Layer 7 of a small transformer language model trained on English Wikipedia (12 layers, counted from 0, width 128).
A neuron adds its activation times its output weights to the MLP's output. To switch it off is to set its activation to zero at one token and run the rest of the model.

Output weights of the MLP neurons that the questions are about. A number n stands for n times 0.00085.
n46: 42 51 12 -4 17 22 2 -24 4 -27 -22 4 12 -34 -40 4 -1 -8 -9 9 35 -36 -51 -12 -7 -15 -50 -7 -2 7 36 -11 -19 10 -6 24 -12 30 19 19 -74 1 28 12 -7 -9 14 -17 -4 21 3 8 35 4 -7 -8 -30 -24 17 24 -8 3 26 -3 9 -59 38 10 -15 19 -24 -1 -21 12 -13 -6 5 -18 -21 -11 -13 -11 7 -5 -3 -10 -10 -34 -11 -11 6 -16 -19 19 -38 -11 38 26 -20 -27 -19 1 11 49 -24 29 21 5 27 -22 -3 56 2 27 -2 -42 -2 -13 -5 34 32 17 -32 50 26 19 -10 14
n66: -19 -20 37 -15 7 -33 15 14 -1 -2 43 19 8 3 -36 13 11 29 13 -14 6 6 -7 5 43 4 -4 -4 21 -40 -1 34 9 42 60 -11 13 18 13 -15 19 19 44 -22 -8 15 -8 -26 -8 -14 7 8 -24 33 28 0 50 -40 -32 7 37 -14 -10 33 -42 -31 30 -27 -7 13 -29 4 36 -14 23 1 16 22 2 12 41 39 -14 -13 3 4 -44 -2 -15 -52 -20 22 -8 -55 3 1 -7 -22 20 18 28 12 -26 16 25 -11 8 16 24 1 -6 -32 17 -21 9 7 -8 23 -8 18 -10 -8 2 -20 43 -22 -39 23
n71: 5 17 38 -3 -36 -12 -1 -13 -15 7 17 -3 21 1 -94 -44 -1 10 -1 -15 6 -18 34 42 36 -31 -32 -5 40 -19 -18 2 -6 24 6 43 -3 28 15 -43 28 -46 26 -3 -31 -42 -1 14 -39 2 -15 8 35 9 -14 14 21 -18 -4 -30 6 -14 -45 -16 -45 9 -1 -6 -23 -19 17 -4 6 6 -13 16 -33 18 23 -29 23 -31 -4 -8 14 6 -7 -7 27 18 38 31 -41 -16 -18 4 12 -5 -14 16 -9 3 3 14 -34 9 -17 -12 1 10 -33 -8 58 1 -32 -15 26 19 -22 59 40 -2 0 12 33 23 4 24
n98: 17 -14 58 -21 -18 11 13 -27 -28 7 -32 7 -42 -1 0 4 37 11 -29 -8 42 -30 -5 34 -34 -13 16 -16 22 10 -19 53 36 26 48 -52 -54 -15 -39 -40 28 18 -1 66 42 26 37 21 -20 39 5 -6 -21 7 16 19 18 -20 25 45 -24 -13 -18 10 -7 -19 -7 47 15 31 4 -21 5 51 -20 32 -16 -20 -8 11 19 -2 8 28 12 -16 17 18 -25 19 -27 10 29 -29 -11 23 -10 2 -27 -29 -28 0 -11 16 34 -19 20 1 -2 -31 -12 2 -24 47 -22 -1 -3 4 14 -42 -9 12 -38 53 32 -23 -22 -5
n200: 6 -8 15 -14 -23 2 13 -4 6 -20 3 -8 -18 30 -70 7 23 -8 49 -11 -3 -68 -17 49 -27 31 52 -21 31 3 33 11 22 34 1 -10 -12 -6 19 15 -10 -54 -27 19 6 -17 3 5 2 -1 40 -14 49 -37 -25 4 -5 -9 16 -4 -10 -25 -27 -28 -79 -9 -18 -8 -8 19 14 41 2 2 -25 -19 47 1 -19 24 22 26 43 26 11 -25 12 -19 -15 -6 12 35 -16 -15 0 -26 -26 -2 44 9 0 6 0 -10 12 -2 10 -10 6 21 20 20 -31 -26 -21 -27 -19 50 20 20 2 42 -10 10 4 -2 13 17
n284: -7 2 25 -4 -4 -8 -31 17 24 35 -6 1 -55 12 51 15 16 3 43 13 5 -9 -8 26 -31 -3 13 16 -9 -3 -16 44 -32 -33 -1 3 6 34 -4 37 19 31 -37 5 5 33 1 -1 31 3 11 48 -1 1 20 1 -19 -11 9 31 -10 -19 -3 -1 17 4 16 37 44 -42 26 4 -18 2 26 9 -6 -44 0 24 -22 20 -28 -18 37 -28 -20 -15 36 -8 -3 27 19 -42 27 24 -37 -26 -7 34 22 -1 -31 28 18 33 -3 -41 7 11 -1 -28 -20 -11 2 -11 40 20 -5 -4 -23 -5 11 -32 -6 20 -1 -19
n298: -8 12 4 43 -34 -13 -15 -4 -20 25 26 6 -10 -36 3 5 19 29 -28 -22 9 -23 -10 -18 -1 -29 -31 13 -16 -24 -13 6 -36 22 -24 -18 57 18 -21 -33 -10 23 -44 -37 21 4 45 52 -24 36 45 32 0 -37 -37 -5 -23 -7 18 -1 -17 -32 -16 18 17 -42 9 8 -25 2 33 9 -16 -1 -1 -4 20 -37 7 -30 27 -12 -6 -27 -6 35 11 24 -26 11 -4 -28 -3 22 -6 -13 3 0 -3 -8 -21 38 20 9 12 -17 -15 -29 1 -12 10 9 11 -11 -23 4 -6 48 -33 -20 41 -39 -33 -5 7 15 -24 -7
n312: -16 7 10 3 -16 -24 34 -13 59 -26 -24 -3 5 13 1 6 6 -19 11 -3 -13 -30 3 -8 -16 1 17 -43 -5 -6 8 -14 -1 19 8 4 -12 25 -1 -2 -5 27 -35 17 -27 -3 -10 -32 43 33 7 -36 -46 7 -23 22 13 -23 13 29 -37 -2 27 24 12 48 11 -16 3 -29 -25 -6 -6 -21 9 -10 -29 21 -17 -22 3 -24 -40 -4 9 -9 28 -13 4 28 51 13 -18 -14 2 0 17 -28 -18 22 16 48 7 24 -11 -1 -22 -6 -2 -13 14 -3 5 20 10 -7 -3 -22 21 20 46 -20 34 -14 12 -3 51 21
n317: 3 31 35 -28 9 -30 22 51 7 61 -67 -19 15 -5 4 11 34 23 -3 20 -41 -43 -15 -37 22 -6 2 -13 2 28 32 39 29 9 28 32 13 -27 13 5 27 -10 -17 -30 -4 -20 -1 15 -13 -19 26 25 -6 29 -15 -2 29 -46 32 -39 14 52 22 15 15 59 2 1 24 -47 -25 -15 -20 24 -27 36 34 31 25 -12 -27 31 -36 29 -1 5 -46 -59 0 19 6 4 21 26 40 33 12 27 -7 -9 26 8 5 35 -9 49 9 17 13 16 15 -17 -23 -15 -22 11 3 -12 3 -27 2 43 32 22 10 -9 -30 -36
n329: -10 5 -33 -31 -49 -17 11 -13 -38 13 1 -3 -35 -4 -65 -23 14 -8 26 -4 15 -23 -14 40 19 -14 28 -29 1 -13 -4 9 -6 -29 4 39 -13 21 4 -42 22 -24 -9 -23 11 -1 4 -22 3 20 12 11 41 27 -15 -23 16 -24 -21 -22 -17 -4 -20 29 -42 -2 5 19 -7 -1 -19 -36 33 37 29 12 -10 39 -21 -15 -11 -14 21 46 -35 -8 8 2 24 27 30 17 -28 -14 8 -16 -1 -59 -2 10 -9 61 7 37 3 9 8 -16 12 17 0 -7 -22 -5 1 25 -21 9 20 -11 2 -3 -40 14 19 33 47 -16
n330: -26 -17 21 -18 9 -44 28 -6 27 -57 -38 40 -19 -5 -24 25 18 1 -22 5 -35 -40 8 -15 26 0 17 -46 28 7 -19 -26 25 3 3 18 -30 36 -17 -29 -47 10 11 4 -26 -1 -2 -34 12 5 7 4 9 23 45 -1 44 -39 -26 -13 35 27 -5 -43 -38 -20 25 -45 -17 -2 -16 3 1 26 -24 19 2 24 6 52 -21 49 5 4 11 30 -23 15 -12 8 5 14 7 -9 -20 -7 32 25 -11 4 -11 -37 -14 -48 -47 46 33 -14 14 -22 11 -36 -27 14 9 -17 -25 16 12 1 4 -23 21 26 9 -31 10 14
n385: -3 -15 4 8 -2 13 -49 -2 -14 -17 0 11 32 22 -30 -25 26 -10 -1 6 -11 -11 -7 -8 -9 16 5 15 -3 43 -46 -13 -26 -10 -8 15 11 6 -19 11 22 20 -17 -1 2 7 16 -17 -15 42 6 -20 18 12 15 -7 -5 40 -2 24 -3 -16 -18 -17 -23 -36 -38 10 -31 -11 18 6 -16 3 1 -33 -10 28 12 3 -8 8 -7 6 13 25 -19 6 12 25 -10 12 -3 1 12 18 -10 9 0 -25 -3 43 -1 3 7 -11 -6 36 -20 -20 -6 -19 -9 19 10 22 -11 10 -11 -16 26 8 -54 -21 -9 23 8 30
n438: 0 17 -3 2 22 -24 -1 12 -10 -1 0 -1 26 -25 22 43 -26 23 -1 -34 28 -20 -4 -1 -13 -26 -35 -24 -28 7 37 3 7 10 3 -3 11 15 -2 -11 24 11 0 14 -3 -23 3 18 55 3 -34 15 -24 -26 -38 24 -4 10 -14 32 -9 -6 27 26 13 43 5 13 -17 -10 -9 -30 -15 11 -23 42 -9 -1 -18 -36 5 -7 -15 -1 -19 -23 68 13 -28 -6 8 -10 46 -18 20 15 30 -2 42 24 -6 14 -22 -1 1 -46 2 -25 -7 -18 47 46 32 -27 5 22 15 34 13 41 9 -9 -9 -4 12 -16 -29 -29
n439: -35 24 -3 14 2 23 -5 -10 -19 30 1 -1 16 26 28 -26 -35 29 -48 18 -17 16 18 36 5 -5 -30 20 -20 -6 10 -36 10 4 12 -18 1 9 -15 19 -38 -36 -40 6 56 4 8 -5 8 32 28 4 9 -9 -25 -5 35 42 -18 2 -24 7 28 31 36 -41 31 -9 -6 29 38 -17 -16 -29 -39 -20 -9 -8 20 -18 -6 -10 28 -12 -17 41 32 31 7 -38 -13 16 -6 -8 6 -17 -9 13 7 5 1 -22 -8 12 27 3 -32 23 -38 -61 -18 -34 3 -6 38 19 -24 -10 -5 -1 16 -36 -2 -39 -17 37 -44 33
n449: -12 -36 13 -9 15 26 14 -3 0 27 -24 1 5 -13 -33 0 -8 -4 2 15 -8 -5 -18 26 -39 -6 23 -38 23 23 7 -11 8 41 1 -2 -44 25 -33 -7 -53 -21 -20 -1 23 -21 19 -24 -22 15 -1 -4 13 -14 53 -25 -29 -53 -14 14 -29 72 4 26 3 -21 32 16 -14 33 9 -32 22 36 -24 20 -8 -7 -13 20 82 17 -62 -20 -5 41 44 -33 36 48 -23 12 -12 22 -50 7 12 4 -22 34 20 21 -7 1 10 -18 -29 23 27 1 -4 19 6 12 4 4 26 7 -4 -4 7 8 -17 20 -8 -6 -13 -43
n457: 21 -3 8 -8 -11 39 -23 -36 -25 -20 44 -33 39 -13 0 20 45 4 -12 17 16 -14 21 1 -21 -31 -10 -3 -13 -34 1 19 -30 -13 -16 -37 4 -12 -54 -11 32 -13 1 63 -10 32 10 16 11 -6 -7 -19 -26 13 7 5 -18 7 -14 17 12 -13 0 36 7 54 -38 8 -9 -35 25 6 -29 13 -3 -1 3 21 16 16 12 12 -21 24 20 -29 -34 -40 -15 -26 36 -31 29 -2 17 22 4 -1 34 5 9 27 12 -21 -1 27 -7 35 15 18 -22 13 -13 14 10 -13 -7 46 -18 9 22 12 7 -30 -28 -21 -26 -8

Each question names a token from some text and the token that comes next. It shows the activations a of the neurons there, in the order above. A number n stands for n times 0.11.

Then comes g, the gradient of the next token's log-probability with respect to the MLP's output, scaled to length 1. A neuron's effect is roughly proportional to its activation times (output weights . g). A number n stands for n times 0.0036.

"ption", then "==\n\n"
a: 0 3 0 41 4 16 8 0 -2 1 -9 -3 -2 1 -5 -1
g: 1 18 4 -9 -5 31 -53 -23 17 -8 61 2 -28 3 13 -14 -20 24 -41 12 -2 -16 8 -8 -40 -27 -33 33 -24 -29 -18 2 -25 -58 12 -70 30 -16 0 13 9 10 20 -5 12 36 15 18 11 38 -23 -12 1 13 15 -42 -18 -21 7 15 6 -56 14 13 2 47 -10 24 -4 2 60 -11 18 50 13 -2 -13 -5 -1 10 -6 -39 -55 -3 11 21 10 40 -4 -2 -14 -5 15 7 1 34 0 -30 0 5 17 34 -24 13 27 -45 47 -16 -4 6 4 0 17 11 6 7 -12 -21 32 -38 15 -9 10 -45 40 26 -4 -24
Switching off which neuron hurts the next token most? n98

"2", then " was"
a: 3 0 5 1 0 3 -1 0 0 -4 1 -1 -6 -1 0 -2
g: -11 7 1 4 -4 -33 -18 -22 29 11 30 -18 23 4 17 -6 -7 -1 46 -21 -12 26 11 3 -51 -28 -28 -4 -29 -14 -28 -16 25 -2 6 -14 -1 15 -5 -7 22 -76 10 4 -45 3 -9 -23 -26 41 34 -43 -2 -13 6 11 -1 36 4 44 -8 15 -14 32 0 45 26 -11 -48 50 46 35 1 28 -65 37 -13 -34 13 -14 45 -30 -33 11 -13 12 -26 -15 -47 21 -9 -15 0 -3 32 15 -26 2 26 19 12 5 4 14 -14 -2 22 42 -12 -15 -28 8 35 3 -7 -11 11 32 -24 19 2 19 15 -19 -27 31 -30 -17
Switching off which neuron hurts the next token most? n71

"att", then "ended"
a: 1 1 2 0 13 1 -1 -1 4 5 0 -2 -7 6 11 0
g: 18 -22 -1 12 17 -14 -16 -36 -9 -30 18 2 -14 29 5 12 49 -24 -29 -2 23 34 -11 -26 9 -1 14 -16 -9 7 15 -18 -20 -74 -20 34 12 -14 3 -50 -27 -7 -18 -14 3 58 -12 41 -5 -30 4 13 4 -9 7 -28 9 -23 12 3 -5 19 -62 16 -31 -5 -20 -8 7 -33 57 30 7 -29 10 29 34 -10 3 23 13 17 47 17 40 0 0 4 -22 34 4 -44 16 38 22 3 32 1 28 -20 -2 -21 25 -12 -26 14 17 -14 1 -4 -55 7 -28 30 -2 -25 15 -12 -7 -44 32 57 -20 -34 -26 -8 -3 -17
Which neuron, switched off, raises the next token's probability most? n449

" sk", then "ill"
a: 2 2 -1 0 2 -15 -2 -1 42 1 1 -2 -7 -1 3 -23
g: -35 19 -21 10 37 -15 22 -34 -37 9 -30 15 -9 -5 9 -67 23 14 22 31 -14 -20 -13 4 -16 -15 68 -29 43 -11 -21 5 -9 -1 -15 2 -4 -1 35 -1 26 9 4 -5 -48 -8 15 6 29 -10 2 -3 48 14 -10 3 15 -12 -34 1 4 -9 -10 2 -25 19 -6 -6 -26 11 -7 -20 -4 -18 -7 29 8 13 27 -8 -52 -45 11 33 22 1 27 24 12 4 12 26 34 36 10 40 36 1 32 36 -17 9 -38 48 -5 -60 47 -15 -27 60 -20 -23 15 -31 14 -33 11 -2 -2 23 -3 -4 1 -13 -39 -22 0 -33
Switching off which neuron hurts the next token most? n317

" the", then "at"
a: -6 6 11 4 0 1 41 0 2 -2 0 -7 -3 -23 -7 1
g: 11 4 2 5 -19 3 -36 -26 5 -41 0 19 42 -16 -24 -9 -2 -18 -5 -34 16 -55 19 -27 16 6 -9 -18 36 3 -9 -32 12 -24 12 -31 10 15 9 44 -22 -6 35 21 0 -11 -16 30 -6 33 22 19 -11 -6 -17 40 40 -27 -54 7 -20 8 3 -15 44 -44 12 -26 -23 33 -27 -19 -10 23 4 -19 7 2 28 -13 -35 -1 40 -47 -24 28 -21 -18 28 -9 -5 -4 16 -1 -4 -9 -11 -8 -37 -36 -37 3 -1 -45 60 -9 33 19 9 8 19 29 40 6 -51 10 -43 -40 28 -28 -9 0 27 -22 -18 25 -11 38
Which neuron, switched off, raises the next token's probability most? n439

" film", then " program"
a: 4 -1 6 -3 2 5 1 0 -6 -25 -40 -31 -3 3 0 3
g: 33 -44 23 -10 34 -18 28 76 39 4 -12 15 8 11 -14 9 17 5 -3 26 6 36 -7 -22 -31 43 -47 -2 -11 25 2 24 -22 -27 -45 30 14 6 -32 36 0 13 18 12 0 -24 -7 -7 -20 3 -15 12 -33 -38 6 61 4 -4 -3 -29 6 -3 -14 -14 -18 24 7 15 -4 -25 -11 12 -17 7 30 -26 9 42 -18 -41 -4 16 78 -3 -1 -33 27 22 -22 -6 31 -5 31 -38 20 -1 -36 -1 50 4 20 0 -27 5 37 -27 -5 23 16 -26 13 5 -24 18 -2 23 34 -17 -33 -16 25 0 30 3 -1 -35 -16 -27
Which two neurons, each switched off alone, lower its probability most, in order? n329, n330

" a", then " much"
a: 4 1 -11 2 2 1 43 -2 -5 0 0 0 -3 -24 -4 1
g: 25 -11 -12 -72 -43 30 15 -28 13 -23 -16 7 -24 15 -13 -35 20 4 0 -20 -7 -1 8 73 -9 -8 26 11 9 15 13 8 24 4 -6 -47 -7 -22 33 7 -43 8 -22 -57 21 28 -3 -25 5 34 2 -22 -29 -37 44 13 19 7 -6 9 9 27 -12 8 -2 11 -39 -4 -1 21 -17 20 -1 -28 -9 39 0 4 -49 -18 -44 13 -6 -16 -32 -7 18 -12 46 24 15 19 -1 19 -4 16 51 -24 -5 -25 -41 -33 12 -28 19 -8 -1 7 7 4 23 36 14 13 27 -55 -11 12 26 -7 -10 -1 -9 -20 63 30 23 -2
Which neuron, switched off, raises the next token's probability most? n298

" for", then " pri"
a: 0 -3 -2 -5 3 79 8 0 -1 3 2 -2 -5 -7 -3 -1
g: -3 -27 -12 -11 17 -29 -25 47 24 33 22 8 7 22 -29 -26 16 14 2 13 -50 33 -20 -35 -34 -34 10 -36 -9 -5 -41 64 18 21 6 -2 24 -3 -16 8 7 -32 10 -43 -30 -21 -4 -39 27 -9 -5 -8 -4 4 -4 68 -34 10 -19 -8 17 -15 9 35 -47 -6 14 20 21 -12 44 -14 5 42 15 15 3 15 8 7 -32 -27 8 -36 5 20 -29 35 -5 -30 30 -5 12 -15 -1 -3 -6 -25 -23 -2 21 21 -20 3 -8 -35 -17 11 1 -50 -11 6 -9 5 -30 24 -1 -41 -56 31 -6 -17 -33 -15 10 1 56 -27
Switching off which neuron hurts the next token most? n284

" the", then " Israeli"
a: 4 4 0 7 1 -1 19 -3 1 8 -2 -23 -4 -9 -1 1
g: 22 21 5 15 -10 -11 -14 3 -5 -17 21 11 17 34 10 55 -23 26 -27 1 29 3 22 11 -9 -42 -39 6 -10 -4 23 -8 -19 6 -44 -16 7 31 -21 -22 -20 34 7 21 18 -20 23 45 32 32 27 -29 -18 -14 -10 -2 -20 13 0 3 -20 -6 33 30 44 55 3 40 19 2 -3 -51 -11 39 25 -23 11 -27 -40 11 14 1 1 -13 19 -15 35 12 5 -28 4 22 -1 -4 -5 -7 -7 -10 14 -28 31 14 -28 -3 -10 18 -35 -42 4 -46 11 15 28 -65 -28 -5 43 10 39 -10 51 -15 30 -30 -22 1 -17 -56
Switching off which neuron hurts the next token most? n298

",", then " car"
a: -15 1 -1 -1 0 -19 -11 -4 0 0 3 -7 -1 -11 -17 -1
g: -19 -19 -32 0 11 -38 -6 -7 -2 34 7 24 20 0 -1 -20 0 12 -2 27 1 -1 17 -27 -13 40 0 -14 0 -23 31 35 26 2 18 -6 31 11 -12 31 45 -11 4 5 -22 -60 2 29 -7 -16 -13 -22 -2 -7 8 39 -2 23 -10 -25 6 32 4 9 17 49 8 -31 48 -10 2 -10 20 33 47 -29 19 56 -1 46 18 -12 -14 -1 23 -23 -37 1 12 -22 -4 -3 34 -33 26 -64 -18 0 48 -15 0 35 13 -8 11 10 15 -34 1 27 -1 -2 -31 -8 19 37 -34 -13 -73 16 31 -3 31 28 0 -16 -50 -13
Which two neurons, each switched off alone, lower its probability most, in order? n46, n449

"ap", then " Academy"
a: 2 -26 -1 -4 0 2 0 1 2 -3 2 -2 -3 1 1 -2
g: -13 21 2 -10 40 -26 20 10 47 24 -15 11 -16 -19 44 1 25 14 3 31 -18 7 -24 33 -38 7 1 -7 -24 8 20 25 -24 4 -3 3 -12 -13 -41 16 -1 -13 -9 19 39 5 15 -7 16 22 -16 -16 -22 4 -4 27 -61 -1 -41 0 20 -12 24 -21 -27 5 16 32 35 0 -29 -15 -1 43 51 44 -9 13 22 -9 25 0 -30 -8 -3 33 13 14 -23 -17 -5 34 -19 -11 11 53 -28 -57 -17 16 -27 -12 -6 34 3 -2 -44 69 5 -19 5 -23 -7 -14 -37 40 26 -21 -34 27 8 -17 15 11 -40 -4 -50 -25
Which neuron, switched off, raises the next token's probability most? n66

" volume", then " published"
a: -2 -2 3 -5 -1 -1 7 1 -6 -12 -6 4 -3 3 0 -1
g: -13 -34 -21 32 12 -27 -15 16 -4 -5 -14 12 70 -19 9 25 26 31 -12 -32 18 -15 21 -30 33 -13 44 -29 -19 10 18 -34 -7 -23 -11 49 5 -34 12 56 2 -6 -4 -12 0 -21 3 4 -28 -5 9 -3 -14 18 -40 -37 1 -26 19 -23 24 21 -19 13 -28 23 -20 -1 19 -2 -5 17 -19 31 10 -4 -15 -51 -35 9 -8 -21 4 -11 27 49 -14 -36 -65 10 34 -16 -6 56 2 8 -11 1 -24 27 24 27 -29 -9 -35 0 -43 28 -2 -17 0 -15 13 4 -8 6 -25 -65 21 16 -11 -7 13 1 48 -40 2 14
Switching off which neuron hurts the next token most? n98

",", then " producer"
a: 3 -1 2 -2 0 -23 0 4 12 -2 0 -52 -1 -5 -6 -2
g: -29 -28 4 -28 -18 16 -6 5 -5 19 12 -1 -26 -12 -11 34 5 20 -12 -2 -40 -3 27 23 16 18 36 -34 16 17 27 36 -15 -64 -22 -24 -12 12 -33 -5 -11 -1 22 42 9 -36 13 19 -23 -16 42 -76 -6 -13 -56 -11 -20 0 -20 -6 19 -15 -11 -35 8 -8 -9 1 74 15 -25 5 24 -13 18 -9 -16 17 -1 23 -18 10 -7 -4 -26 39 -33 -9 -22 35 32 -29 -5 -13 -8 5 -32 -4 -11 3 20 -11 0 4 -46 8 -10 6 6 -3 -9 -34 -28 -15 15 6 1 -22 -49 70 15 -36 32 44 6 -4 -38 -8
Switching off which neuron hurts the next token most? n385

",", then " and"
a: -19 -1 1 0 -1 31 -10 -2 -1 -1 2 0 -3 0 -5 0
g: -41 0 20 19 -14 -12 -54 -65 -2 5 5 3 -11 0 13 -1 -37 13 -20 -16 -22 34 -16 -9 -22 -4 -81 20 -11 -35 -17 19 8 -7 15 1 -42 53 27 -25 10 -14 19 -18 1 14 -43 -14 11 -3 4 -3 -2 4 6 -13 44 -30 -21 13 7 31 -29 -1 -24 -9 17 29 -39 -39 50 -17 -22 10 -48 -14 -26 -23 35 -20 -6 28 -1 -31 2 28 -19 13 39 -28 -6 -5 9 36 5 29 -4 -9 17 32 16 -1 -12 -6 23 16 3 27 -15 45 8 14 44 31 4 6 44 -40 -27 -30 16 -2 20 -9 -23 27 9 20
Switching off which neuron hurts the next token most? n284

" psych", then "ologist"
a: 7 5 -1 10 10 1 0 1 -4 -1 1 5 -3 -4 0 24
g: 15 27 36 -8 -9 -8 -32 -14 -25 4 -5 22 -1 10 21 17 -1 -29 -5 -28 50 38 35 26 23 -23 9 -36 10 -9 27 26 -24 9 -26 1 10 7 -30 -13 31 -31 22 39 -17 12 -23 0 -4 -5 4 -53 -27 -12 -60 0 -46 -5 -2 12 57 26 0 48 29 7 -19 68 -11 31 3 -13 0 1 -27 -27 -7 -36 -19 -43 8 1 6 16 40 29 -18 -5 -14 2 34 30 9 -33 24 2 -9 -2 25 -16 -3 34 -24 -17 -11 19 -39 10 14 35 -4 25 7 7 0 -20 -2 -51 11 5 35 -36 -7 54 -28 -9 -18 21
Switching off which neuron hurts the next token most? n457

"World", then "wide"
a: 1 -54 1 -6 0 3 1 0 0 -1 4 -5 -1 6 0 10
g: 19 3 -21 19 -37 22 27 -18 -25 13 3 3 -25 9 -6 -39 32 -10 1 14 15 -1 -18 -8 20 -23 -14 -12 -47 17 -15 -62 -16 -20 -12 -21 -19 11 11 -43 54 9 4 36 14 0 2 15 4 -32 -11 -46 34 -22 45 -7 4 -18 -23 0 10 0 13 -14 -9 -7 -1 -17 13 -26 0 -58 -12 -23 28 -13 22 -30 69 12 -13 1 -9 0 11 -45 1 -14 59 27 -8 13 -5 59 19 -5 -17 19 -10 -21 22 3 67 -17 -11 -7 7 19 33 24 24 -36 -14 -3 37 2 -29 -36 34 29 -20 -27 -42 -6 3 20 16 0
Switching off which neuron hurts the next token most? n66

" process", then " may"
a: 4 1 -4 -2 3 0 -2 -25 -2 22 6 0 -5 1 1 -3
g: -11 1 -11 52 21 47 21 11 -24 25 65 4 0 -29 10 -2 10 -26 6 -4 -62 7 7 -38 -19 -34 -4 3 -39 -1 -32 -26 -30 -69 -18 15 -30 -19 -13 -10 23 37 10 9 32 9 12 -26 -3 -18 -46 -21 -7 40 -1 -18 -10 -33 34 26 27 -7 11 -9 -3 -6 3 -11 1 11 45 41 18 4 -13 -19 32 -20 -7 24 16 -35 -5 -13 -47 31 -2 41 -31 -14 1 17 -6 -21 21 24 19 40 -35 -9 5 -3 31 30 22 -30 10 -5 -14 0 -31 -2 46 14 -3 44 -31 10 23 6 -13 -25 6 5 -20 -9 -26 28
Switching off which neuron hurts the next token most? n312

" best", then "-s"
a: 1 3 -20 -2 0 3 -3 1 0 0 7 2 -7 -33 -6 2
g: -9 35 -15 29 -13 -16 -7 -6 -11 21 -9 5 -11 22 -18 7 -24 -27 11 17 23 -38 20 17 8 35 -22 -49 9 -32 -22 1 -32 -57 25 18 19 -21 -8 -10 15 -6 -2 48 -19 16 35 -24 -19 20 11 -4 1 36 -2 60 28 15 -14 -32 7 -56 -21 -27 9 31 3 -18 6 20 -27 -24 -16 -27 -14 18 -1 -30 23 -3 -12 3 34 -9 -39 5 5 -45 9 -38 24 -14 -19 -30 -28 22 -24 8 -37 -20 -1 -29 -12 -13 -4 -18 29 79 36 28 60 -10 -2 -12 -4 2 8 6 -33 -25 31 25 4 15 -44 3 -5 18
Switching off which neuron hurts the next token most? n449

"ab", then "il"
a: 3 1 21 4 6 -27 1 2 2 -2 -17 10 -3 0 -2 1
g: 29 19 44 -10 19 -12 16 -18 -5 0 -39 32 18 -12 -30 -5 40 42 -9 45 16 40 -30 27 5 -22 -2 7 34 21 19 -8 8 18 2 -5 6 58 32 14 -2 -9 -20 -3 7 15 41 -8 -8 -25 -27 -2 5 -20 11 21 19 -31 -23 -56 16 -20 -54 -8 -6 -27 17 -59 20 29 17 -9 35 -27 9 -9 -41 39 0 8 22 -19 14 -29 5 18 22 -35 66 32 13 48 9 25 -47 -17 9 35 -22 25 6 -11 -2 -5 36 -16 -30 -14 29 -6 23 -3 23 -6 30 -6 -25 -26 10 19 23 18 -17 6 -6 30 -8 15
Switching off which neuron hurts the next token most? n71

"u", then "ction"
a: 2 4 -1 4 5 2 -4 -4 -1 1 -2 -3 -3 -1 -16 0
g: 18 -5 3 -49 -3 4 44 26 -11 -22 -27 13 -3 18 -14 -50 -29 0 9 0 -43 -16 24 -15 47 64 -4 9 44 -22 -28 -14 -8 11 -25 -26 -22 -7 8 -26 -5 43 -27 -14 14 -3 -19 -12 -49 14 17 -17 3 5 22 31 43 19 13 0 2 -20 -38 -9 -26 -8 -10 -41 37 10 -5 -1 51 -37 10 -19 -10 20 11 19 33 22 9 20 23 27 2 2 18 33 -1 -6 31 21 -54 37 -32 12 -21 8 0 6 -16 -36 54 -31 -47 -19 5 7 66 1 16 3 -11 -8 -9 -35 -27 6 -5 2 -25 11 -27 9 9 10
Which neuron, switched off, raises the next token's probability most? n449

" names", then " such"
a: 1 0 5 -2 -1 1 11 1 0 -10 -49 0 -7 5 1 -4
g: 40 10 -4 -14 -12 32 15 -27 12 54 -31 42 2 -14 7 -16 2 6 10 -7 40 24 -1 16 33 -19 9 0 -66 30 -1 94 6 9 -3 -38 -9 10 -13 31 -9 -9 24 -16 12 -18 0 17 35 -12 -23 -12 -7 13 -47 1 39 -1 -21 -22 -13 44 -19 4 -13 -6 43 20 -1 27 -20 8 -10 3 -16 -13 -12 -25 13 -13 -26 -18 -19 20 4 21 12 -13 26 -10 26 4 42 21 -19 35 2 22 -4 29 -15 -1 17 20 -26 -52 -17 53 44 21 27 -4 -7 8 -16 -16 -20 21 27 0 -35 -6 27 11 4 30 59 30
Switching off which neuron hurts the next token most? n330

"es", then "are"
a: 0 0 -3 4 3 -1 0 2 1 1 11 0 1 0 1 0
g: 13 -15 3 42 16 -4 9 -10 19 -40 10 -8 -50 1 -17 27 14 -37 -9 -26 -18 24 16 -34 -21 34 -25 39 16 32 38 -39 4 -2 0 8 -3 -4 -5 -27 -17 28 31 -39 -34 -19 25 3 25 8 33 13 2 -9 34 -7 4 -4 -3 -13 27 0 36 -38 -9 -61 -42 30 -7 -43 -14 14 9 8 26 -3 -20 -1 -9 21 64 -11 34 -3 40 16 -5 4 3 0 -5 10 -29 43 -46 4 -4 29 -10 -12 39 -8 -25 -47 11 32 7 -1 -7 15 40 -19 -25 74 8 -24 -40 -10 10 -6 3 6 15 15 -44 -5 9 7
Switching off which neuron hurts the next token most? n330

"ov", then "ate"
a: -3 -5 32 -2 12 -49 3 4 0 -2 4 21 0 2 42 -1
g: -51 -13 -10 39 49 -9 -5 -41 10 10 5 11 24 -16 -3 -35 -7 5 45 -4 4 39 -16 4 20 -2 49 -38 -11 1 19 -47 12 -10 -44 -24 6 -16 12 -27 -26 27 -27 -14 -13 5 -8 -12 -13 -53 2 -32 6 -4 48 14 -4 1 -6 -18 -6 -21 2 -12 10 16 -12 -25 -15 -3 27 28 -7 -22 58 -21 27 -12 -24 -12 -3 24 -16 1 10 -25 40 -7 -18 38 -39 -8 47 -8 8 31 -13 26 -9 -33 62 16 37 29 -15 -12 -19 -22 2 8 -11 29 -33 7 35 34 -9 -3 -23 -24 -7 23 -28 -19 -31 -52 -39 -16
Which neuron, switched off, raises the next token's probability most? n71

" out", then " of"
a: -2 -4 0 1 1 -2 6 1 16 -6 -16 3 -3 -1 0 -1
g: -3 -17 -3 -24 -8 -9 7 -21 25 25 -17 -25 -51 14 -23 -17 -38 16 -12 -10 50 -2 2 21 20 30 19 -9 19 19 -9 53 20 11 32 29 68 -6 -2 -22 21 -38 -54 9 8 -32 -16 16 -40 13 33 -12 -4 -45 39 -4 -19 -13 -39 23 -39 6 -13 31 -15 1 -21 -7 -42 -15 -13 0 -1 24 8 16 -15 -10 8 -36 7 -7 14 6 -10 -46 -18 -13 33 58 3 6 0 29 -6 -26 -30 -29 11 -28 -3 -32 -22 -7 -5 32 -22 -8 32 -1 33 53 -26 -18 2 -17 35 4 22 19 -1 47 -15 17 -18 12 45 -6
Which neuron, switched off, raises the next token's probability most? n329